Layer 4 of a small transformer language model trained on English Wikipedia (10 layers, counted from 0, width 128).
A neuron's activation on a vector x is squared ReLU(weights . x + bias), where the dot is the dot product.

Input weights of the MLP neurons that the questions are about. A number n stands for (n - 128) times 0.005.
n194 (bias -0.044): 109, 152, 128, 70, 119, 140, 107, 137, 95, 152, 135, 202, 120, 136, 113, 117, 99, 138, 169, 158, 101, 126, 101, 160, 138, 83, 92, 128, 162, 119, 153, 162, 96, 139, 123, 59, 143, 157, 187, 145, 96, 156, 112, 156, 76, 145, 157, 147, 116, 112, 115, 148, 121, 136, 74, 106, 143, 140, 107, 124, 107, 176, 169, 79, 95, 152, 136, 146, 92, 193, 101, 84, 193, 154, 141, 125, 108, 133, 94, 126, 119, 137, 126, 154, 121, 144, 151, 135, 81, 132, 104, 123, 115, 133, 150, 107, 143, 67, 119, 120, 98, 129, 126, 116, 85, 145, 114, 168, 152, 133, 124, 133, 177, 82, 154, 206, 87, 94, 142, 137, 89, 141, 133, 62, 104, 84, 120, 73
n232 (bias -0.321): 108, 124, 161, 161, 154, 85, 129, 75, 94, 97, 117, 167, 183, 166, 175, 114, 104, 131, 112, 159, 156, 169, 104, 113, 90, 183, 121, 76, 121, 163, 129, 131, 153, 125, 109, 217, 119, 146, 151, 83, 127, 82, 86, 123, 116, 105, 154, 133, 140, 220, 118, 143, 107, 191, 152, 96, 136, 111, 104, 155, 152, 152, 171, 164, 155, 133, 164, 134, 159, 75, 141, 109, 144, 86, 114, 89, 103, 146, 116, 123, 118, 87, 118, 124, 108, 135, 106, 121, 168, 99, 141, 105, 106, 109, 94, 104, 120, 149, 116, 105, 154, 143, 87, 178, 129, 81, 116, 155, 168, 89, 157, 120, 129, 139, 122, 136, 137, 130, 179, 208, 124, 115, 114, 108, 124, 179, 131, 100
n263 (bias -0.172): 130, 123, 132, 190, 125, 67, 111, 112, 144, 144, 138, 138, 126, 178, 104, 129, 105, 179, 70, 157, 176, 162, 125, 83, 131, 118, 87, 93, 123, 140, 135, 136, 109, 141, 117, 126, 131, 173, 141, 141, 136, 63, 122, 128, 113, 184, 212, 193, 116, 157, 117, 145, 65, 111, 82, 194, 107, 116, 108, 148, 112, 174, 156, 163, 141, 121, 161, 139, 90, 135, 90, 148, 120, 149, 136, 110, 142, 153, 90, 168, 123, 189, 146, 159, 180, 110, 93, 120, 126, 133, 131, 140, 138, 134, 87, 73, 104, 81, 118, 104, 80, 116, 106, 130, 82, 54, 77, 164, 128, 82, 161, 82, 106, 114, 125, 127, 125, 160, 131, 157, 122, 101, 86, 96, 105, 111, 118, 118
n317 (bias -0.251): 144, 153, 154, 115, 133, 105, 152, 134, 137, 161, 151, 82, 117, 128, 106, 120, 116, 155, 109, 124, 186, 205, 70, 159, 135, 91, 87, 85, 121, 113, 121, 176, 102, 98, 117, 164, 76, 146, 172, 155, 118, 74, 112, 103, 123, 111, 153, 142, 101, 190, 83, 161, 149, 139, 162, 102, 155, 116, 96, 117, 129, 149, 172, 191, 103, 110, 166, 173, 105, 114, 153, 163, 129, 94, 86, 136, 101, 188, 145, 103, 131, 117, 136, 109, 120, 144, 157, 96, 142, 135, 125, 85, 101, 139, 87, 106, 152, 132, 115, 85, 87, 86, 60, 108, 128, 158, 166, 200, 146, 78, 120, 77, 190, 123, 115, 113, 136, 155, 116, 147, 120, 191, 137, 157, 140, 157, 112, 142
n436 (bias -0.194): 103, 184, 138, 108, 168, 142, 121, 124, 141, 129, 109, 143, 100, 137, 155, 159, 111, 144, 123, 124, 81, 119, 140, 102, 98, 139, 121, 104, 146, 134, 159, 124, 143, 170, 129, 150, 129, 156, 116, 116, 121, 61, 157, 164, 83, 144, 134, 162, 93, 127, 92, 153, 126, 186, 99, 161, 166, 100, 121, 121, 110, 140, 153, 164, 141, 134, 122, 132, 113, 120, 106, 151, 108, 97, 125, 109, 126, 103, 105, 89, 119, 172, 119, 83, 73, 140, 184, 119, 137, 145, 109, 129, 140, 115, 172, 112, 114, 119, 103, 134, 111, 71, 115, 85, 75, 117, 112, 118, 115, 104, 120, 146, 132, 121, 135, 158, 140, 129, 142, 138, 156, 179, 135, 119, 111, 166, 122, 142
n504 (bias -0.161): 132, 137, 90, 150, 168, 160, 92, 121, 118, 112, 145, 174, 117, 84, 142, 167, 139, 140, 129, 167, 136, 142, 152, 140, 117, 104, 138, 188, 163, 128, 119, 108, 167, 163, 122, 177, 110, 159, 161, 131, 113, 67, 83, 132, 108, 126, 120, 164, 100, 133, 128, 149, 90, 114, 74, 111, 105, 147, 116, 160, 142, 107, 171, 146, 166, 89, 165, 121, 162, 157, 164, 120, 160, 161, 125, 133, 121, 150, 134, 129, 139, 193, 128, 109, 95, 82, 159, 100, 148, 132, 135, 112, 109, 141, 125, 179, 134, 119, 151, 155, 143, 161, 120, 153, 129, 75, 189, 174, 136, 119, 204, 163, 135, 193, 75, 95, 139, 181, 99, 154, 144, 142, 67, 105, 112, 78, 109, 104
n525 (bias -0.123): 132, 112, 161, 66, 97, 90, 137, 86, 180, 116, 139, 146, 116, 133, 180, 131, 122, 116, 151, 161, 139, 119, 185, 150, 141, 117, 115, 171, 101, 119, 165, 144, 147, 63, 127, 111, 68, 113, 137, 152, 168, 140, 158, 148, 103, 103, 142, 165, 89, 142, 156, 81, 181, 117, 108, 114, 120, 202, 150, 156, 120, 164, 86, 114, 121, 220, 137, 148, 110, 188, 190, 129, 154, 99, 118, 67, 87, 86, 146, 122, 120, 96, 141, 169, 130, 200, 147, 115, 110, 89, 76, 127, 91, 140, 156, 124, 97, 109, 136, 109, 107, 141, 166, 85, 145, 137, 201, 128, 169, 123, 188, 98, 144, 135, 166, 134, 96, 121, 92, 174, 147, 150, 113, 100, 103, 154, 104, 98
n532 (bias -0.171): 97, 187, 82, 163, 188, 95, 97, 111, 123, 144, 130, 85, 99, 117, 57, 147, 126, 150, 124, 114, 158, 172, 115, 156, 82, 171, 100, 128, 173, 76, 169, 147, 142, 102, 112, 77, 82, 153, 170, 121, 170, 124, 122, 169, 162, 67, 131, 115, 97, 133, 117, 69, 96, 166, 165, 117, 130, 130, 124, 174, 123, 111, 87, 160, 140, 156, 117, 143, 151, 114, 149, 74, 154, 139, 124, 126, 112, 142, 111, 194, 105, 158, 131, 191, 169, 106, 146, 143, 135, 95, 131, 171, 92, 169, 115, 106, 136, 135, 109, 116, 114, 96, 147, 131, 96, 131, 141, 88, 97, 98, 99, 81, 152, 113, 33, 156, 121, 180, 146, 120, 188, 101, 100, 142, 131, 174, 97, 124
n567 (bias -0.307): 146, 115, 143, 118, 156, 110, 114, 116, 144, 166, 165, 148, 178, 119, 153, 144, 120, 98, 107, 113, 124, 74, 125, 135, 180, 88, 132, 181, 145, 108, 103, 119, 133, 164, 100, 146, 140, 151, 135, 118, 159, 138, 126, 81, 153, 92, 145, 180, 113, 124, 118, 116, 155, 80, 142, 110, 143, 123, 165, 160, 148, 168, 83, 84, 96, 194, 122, 108, 166, 142, 76, 77, 122, 89, 133, 113, 129, 116, 93, 134, 141, 165, 129, 148, 136, 109, 136, 134, 68, 134, 108, 125, 92, 175, 113, 100, 102, 168, 139, 117, 111, 119, 129, 117, 113, 144, 103, 172, 141, 123, 138, 90, 126, 158, 162, 143, 111, 144, 141, 130, 113, 127, 127, 157, 135, 80, 134, 127
n578 (bias -0.274): 94, 85, 133, 167, 177, 142, 103, 140, 111, 118, 119, 162, 119, 141, 149, 154, 113, 142, 134, 145, 59, 155, 112, 146, 84, 134, 97, 130, 88, 89, 173, 145, 121, 133, 140, 118, 63, 150, 112, 109, 144, 97, 168, 115, 158, 114, 129, 122, 122, 115, 142, 104, 145, 154, 157, 150, 119, 124, 117, 130, 117, 132, 89, 128, 147, 125, 148, 120, 165, 83, 166, 175, 128, 132, 107, 139, 146, 122, 128, 112, 121, 155, 92, 173, 58, 70, 156, 110, 126, 151, 128, 110, 123, 123, 203, 131, 113, 148, 129, 79, 158, 100, 133, 122, 130, 91, 112, 107, 197, 39, 145, 154, 142, 168, 7, 139, 172, 140, 162, 97, 182, 144, 139, 95, 163, 158, 99, 101
n595 (bias -0.138): 167, 171, 124, 98, 139, 136, 125, 116, 166, 156, 160, 135, 119, 122, 109, 162, 115, 167, 115, 168, 143, 37, 112, 206, 135, 66, 156, 152, 150, 133, 126, 67, 141, 164, 204, 82, 124, 86, 117, 125, 90, 143, 155, 130, 122, 121, 163, 137, 164, 110, 160, 164, 172, 150, 104, 128, 161, 177, 152, 80, 122, 171, 107, 103, 97, 146, 109, 137, 118, 145, 129, 54, 104, 92, 149, 109, 102, 101, 146, 102, 127, 105, 96, 166, 133, 102, 137, 89, 112, 151, 124, 117, 60, 86, 161, 107, 127, 65, 102, 70, 122, 158, 172, 120, 95, 132, 146, 173, 152, 140, 99, 74, 148, 140, 179, 149, 125, 149, 162, 146, 89, 155, 157, 99, 81, 170, 67, 121
n609 (bias -0.038): 116, 114, 133, 102, 120, 56, 94, 138, 209, 121, 133, 106, 127, 136, 91, 179, 172, 175, 111, 119, 170, 149, 126, 162, 112, 80, 147, 138, 119, 116, 123, 69, 101, 155, 112, 147, 113, 116, 75, 138, 70, 131, 92, 155, 97, 93, 168, 131, 98, 91, 138, 166, 128, 137, 130, 140, 133, 179, 98, 155, 104, 136, 87, 97, 97, 174, 147, 165, 190, 168, 125, 72, 160, 86, 108, 47, 62, 108, 153, 100, 125, 104, 138, 95, 156, 154, 108, 106, 117, 153, 81, 133, 120, 130, 178, 155, 114, 64, 113, 130, 89, 132, 144, 88, 75, 118, 173, 150, 151, 194, 154, 126, 144, 112, 177, 168, 147, 107, 93, 179, 138, 135, 155, 139, 132, 88, 152, 145
n618 (bias -0.142): 90, 152, 83, 157, 120, 76, 130, 127, 107, 87, 132, 159, 146, 176, 136, 181, 127, 127, 195, 144, 146, 61, 112, 138, 138, 110, 125, 115, 160, 139, 183, 142, 95, 145, 133, 153, 136, 147, 181, 136, 103, 101, 179, 117, 63, 130, 163, 158, 94, 105, 132, 122, 186, 187, 65, 90, 196, 143, 70, 147, 119, 147, 101, 141, 94, 113, 140, 186, 118, 135, 83, 188, 112, 133, 108, 153, 135, 134, 127, 97, 109, 140, 135, 117, 85, 162, 149, 126, 121, 80, 134, 131, 95, 105, 178, 133, 148, 140, 118, 84, 154, 151, 101, 169, 102, 96, 100, 164, 108, 102, 124, 122, 161, 141, 93, 109, 127, 118, 157, 166, 169, 147, 82, 62, 102, 146, 152, 114

Each question shows a token from some text and the vector x that enters the MLP there. A number n stands for (n - 128) times 0.063.

"S": 121, 125, 121, 141, 124, 143, 142, 120, 116, 136, 124, 93, 129, 106, 115, 133, 111, 116, 135, 99, 124, 139, 158, 141, 125, 144, 139, 117, 147, 125, 137, 141, 132, 125, 110, 124, 148, 135, 115, 124, 134, 127, 165, 112, 126, 133, 120, 119, 127, 129, 113, 136, 134, 127, 140, 136, 133, 83, 147, 116, 128, 100, 161, 143, 138, 124, 104, 129, 127, 115, 118, 136, 108, 121, 125, 132, 119, 126, 153, 119, 136, 135, 123, 119, 131, 106, 132, 150, 105, 133, 130, 146, 147, 131, 136, 130, 141, 128, 119, 148, 150, 129, 124, 116, 118, 116, 127, 130, 126, 137, 130, 152, 37, 116, 127, 145, 137, 112, 125, 125, 122, 99, 148, 121, 120, 132, 124, 143
The neuron with the highest activation: n436

"in": 139, 122, 125, 127, 126, 159, 117, 126, 110, 124, 106, 108, 115, 139, 118, 124, 139, 112, 123, 109, 110, 141, 149, 124, 143, 137, 134, 135, 106, 117, 114, 145, 111, 96, 112, 132, 132, 103, 117, 133, 136, 144, 149, 116, 139, 129, 132, 107, 146, 129, 140, 95, 142, 130, 135, 120, 117, 132, 162, 120, 132, 104, 107, 72, 151, 148, 134, 117, 151, 138, 138, 140, 129, 128, 136, 133, 143, 129, 144, 134, 135, 117, 125, 128, 141, 112, 140, 172, 123, 130, 118, 119, 133, 120, 135, 128, 152, 143, 166, 141, 144, 129, 146, 131, 155, 141, 134, 102, 123, 149, 121, 148, 94, 125, 117, 131, 142, 126, 140, 139, 122, 119, 136, 111, 111, 127, 161, 133
The neuron with the highest activation: n578

"her ": 136, 128, 135, 160, 133, 143, 127, 125, 136, 137, 131, 116, 115, 107, 124, 111, 155, 102, 111, 104, 148, 143, 119, 134, 131, 138, 123, 95, 120, 151, 133, 125, 121, 141, 155, 143, 140, 156, 133, 166, 134, 124, 128, 112, 132, 153, 108, 125, 121, 144, 92, 124, 133, 117, 145, 128, 125, 136, 133, 87, 155, 132, 160, 140, 129, 125, 140, 131, 129, 133, 148, 125, 114, 135, 148, 122, 107, 162, 139, 149, 163, 122, 127, 147, 114, 127, 119, 138, 123, 145, 127, 138, 133, 111, 108, 104, 145, 125, 155, 129, 132, 114, 118, 152, 139, 154, 152, 133, 134, 106, 101, 133, 128, 129, 107, 114, 130, 117, 121, 128, 140, 121, 130, 142, 119, 138, 107, 151
The neuron with the highest activation: n317

"er ": 125, 122, 116, 132, 126, 154, 141, 108, 123, 129, 120, 121, 122, 117, 123, 134, 155, 109, 125, 132, 125, 145, 138, 138, 132, 149, 125, 111, 128, 134, 134, 119, 137, 136, 135, 135, 161, 132, 132, 140, 148, 138, 128, 123, 123, 136, 134, 136, 131, 131, 120, 127, 140, 95, 122, 120, 111, 119, 145, 110, 219, 133, 154, 125, 133, 137, 127, 135, 122, 145, 136, 128, 125, 125, 138, 105, 133, 136, 141, 130, 185, 103, 119, 99, 129, 136, 124, 144, 91, 134, 112, 124, 150, 130, 125, 137, 124, 107, 145, 147, 116, 138, 156, 152, 125, 148, 125, 139, 135, 121, 117, 139, 109, 128, 136, 113, 122, 133, 115, 133, 131, 104, 141, 121, 115, 129, 123, 126
The neuron with the highest activation: n504

"th": 146, 106, 125, 147, 110, 136, 132, 134, 131, 130, 111, 119, 105, 120, 120, 142, 161, 140, 165, 121, 114, 115, 151, 142, 137, 133, 139, 123, 94, 144, 129, 149, 125, 117, 136, 110, 164, 118, 101, 149, 130, 135, 140, 148, 125, 127, 142, 112, 153, 118, 134, 142, 142, 87, 130, 126, 136, 112, 138, 133, 103, 119, 114, 116, 115, 128, 106, 99, 134, 137, 117, 123, 127, 139, 136, 126, 102, 98, 141, 120, 135, 86, 120, 123, 113, 122, 106, 155, 112, 116, 131, 116, 138, 132, 117, 108, 148, 93, 145, 133, 139, 131, 133, 139, 139, 143, 124, 120, 125, 143, 136, 140, 102, 105, 151, 122, 124, 108, 104, 127, 122, 120, 125, 129, 117, 150, 139, 129
The two highest activations, in order: n609, n595

"am": 151, 122, 109, 143, 123, 114, 129, 108, 123, 129, 97, 131, 95, 127, 128, 130, 136, 117, 116, 103, 137, 114, 115, 145, 123, 138, 116, 100, 130, 107, 134, 113, 126, 91, 110, 111, 126, 125, 135, 137, 133, 110, 149, 139, 138, 131, 147, 125, 128, 111, 142, 125, 82, 138, 118, 130, 116, 97, 135, 122, 132, 143, 134, 99, 124, 127, 121, 112, 126, 142, 131, 110, 112, 158, 123, 139, 138, 137, 142, 144, 139, 146, 133, 145, 142, 108, 124, 143, 103, 155, 152, 112, 143, 112, 112, 145, 134, 110, 153, 148, 95, 116, 132, 126, 121, 116, 118, 111, 139, 133, 150, 129, 71, 120, 142, 130, 116, 107, 113, 135, 116, 122, 131, 123, 119, 121, 132, 136
Which neuron fires most, and how strongly? n263, at about 17

"W": 128, 118, 131, 136, 141, 144, 131, 146, 146, 134, 132, 98, 126, 106, 139, 145, 168, 114, 135, 104, 122, 131, 134, 156, 120, 131, 144, 128, 147, 112, 132, 108, 138, 126, 128, 111, 133, 111, 124, 113, 136, 149, 120, 95, 139, 132, 125, 117, 111, 152, 103, 109, 116, 126, 143, 122, 131, 112, 129, 101, 118, 125, 162, 156, 146, 119, 107, 132, 117, 129, 133, 121, 123, 126, 134, 144, 141, 144, 159, 136, 134, 136, 134, 150, 133, 122, 140, 133, 132, 119, 123, 157, 141, 122, 112, 123, 120, 155, 144, 164, 151, 111, 131, 141, 128, 140, 103, 95, 133, 128, 124, 140, 69, 154, 134, 120, 132, 120, 109, 129, 116, 106, 113, 145, 133, 137, 134, 133
Which neuron fires most, and how strongly? n532, at about 1.6

"\n": 132, 119, 142, 121, 120, 143, 117, 134, 132, 126, 131, 120, 119, 125, 124, 127, 137, 133, 125, 80, 143, 150, 129, 136, 154, 145, 166, 124, 123, 111, 123, 140, 131, 128, 122, 128, 128, 140, 125, 143, 130, 136, 146, 130, 136, 128, 130, 105, 128, 89, 137, 129, 132, 110, 106, 136, 134, 119, 125, 122, 167, 112, 119, 133, 158, 124, 120, 102, 131, 166, 109, 125, 96, 137, 143, 103, 138, 149, 116, 126, 147, 139, 122, 130, 137, 116, 123, 90, 139, 135, 134, 109, 120, 139, 104, 139, 89, 146, 129, 166, 145, 124, 157, 122, 113, 121, 137, 127, 103, 136, 141, 123, 143, 144, 139, 101, 130, 104, 101, 123, 135, 106, 134, 126, 132, 122, 131, 146
Which three neurons fire most, strongest first? n504, n567, n609

"(": 100, 111, 113, 136, 112, 140, 122, 118, 115, 112, 112, 118, 116, 127, 134, 114, 165, 116, 131, 120, 118, 114, 168, 125, 179, 117, 123, 122, 128, 134, 122, 132, 108, 114, 132, 112, 146, 134, 115, 122, 116, 124, 142, 125, 115, 145, 139, 104, 152, 134, 122, 121, 151, 141, 109, 134, 134, 101, 146, 107, 164, 103, 144, 120, 131, 120, 135, 151, 107, 123, 132, 139, 112, 137, 133, 151, 126, 110, 123, 125, 134, 133, 124, 109, 124, 138, 127, 124, 118, 133, 133, 133, 114, 132, 106, 133, 137, 110, 153, 138, 160, 132, 126, 145, 130, 109, 115, 119, 119, 121, 149, 144, 136, 133, 134, 148, 143, 116, 98, 128, 130, 87, 139, 168, 119, 158, 130, 149
The neuron with the highest activation: n618

"contr": 134, 106, 148, 133, 129, 118, 165, 94, 100, 94, 148, 135, 114, 114, 107, 140, 159, 112, 127, 126, 134, 137, 142, 142, 103, 144, 106, 116, 145, 137, 129, 137, 122, 109, 127, 120, 140, 125, 122, 123, 139, 145, 157, 131, 132, 139, 117, 132, 124, 129, 124, 110, 121, 107, 127, 99, 138, 96, 102, 119, 128, 142, 126, 130, 120, 119, 109, 130, 123, 143, 157, 149, 95, 132, 155, 135, 126, 117, 139, 105, 143, 113, 116, 139, 126, 144, 113, 130, 110, 141, 129, 131, 125, 104, 149, 150, 157, 150, 111, 137, 141, 128, 137, 142, 120, 144, 122, 131, 132, 111, 153, 157, 130, 152, 108, 127, 126, 101, 112, 125, 124, 115, 135, 116, 113, 125, 146, 106
Which three neurons fire most, strongest first? n618, n578, n525

"by ": 119, 121, 119, 142, 109, 144, 126, 119, 138, 126, 145, 101, 134, 111, 108, 132, 142, 119, 121, 116, 134, 120, 137, 109, 104, 112, 120, 124, 128, 122, 125, 102, 124, 142, 123, 123, 141, 135, 116, 133, 128, 145, 120, 132, 127, 132, 153, 150, 139, 125, 129, 125, 122, 104, 117, 126, 120, 123, 111, 117, 198, 102, 125, 113, 117, 102, 134, 129, 131, 165, 126, 122, 112, 120, 139, 154, 131, 141, 148, 123, 174, 117, 147, 119, 149, 109, 118, 130, 128, 129, 145, 126, 124, 142, 122, 146, 129, 117, 153, 161, 142, 125, 135, 148, 127, 132, 110, 122, 107, 135, 131, 116, 107, 121, 123, 145, 144, 119, 107, 133, 120, 120, 137, 133, 129, 114, 134, 186
Which neuron fires most, and how strongly? n609, at about 2.3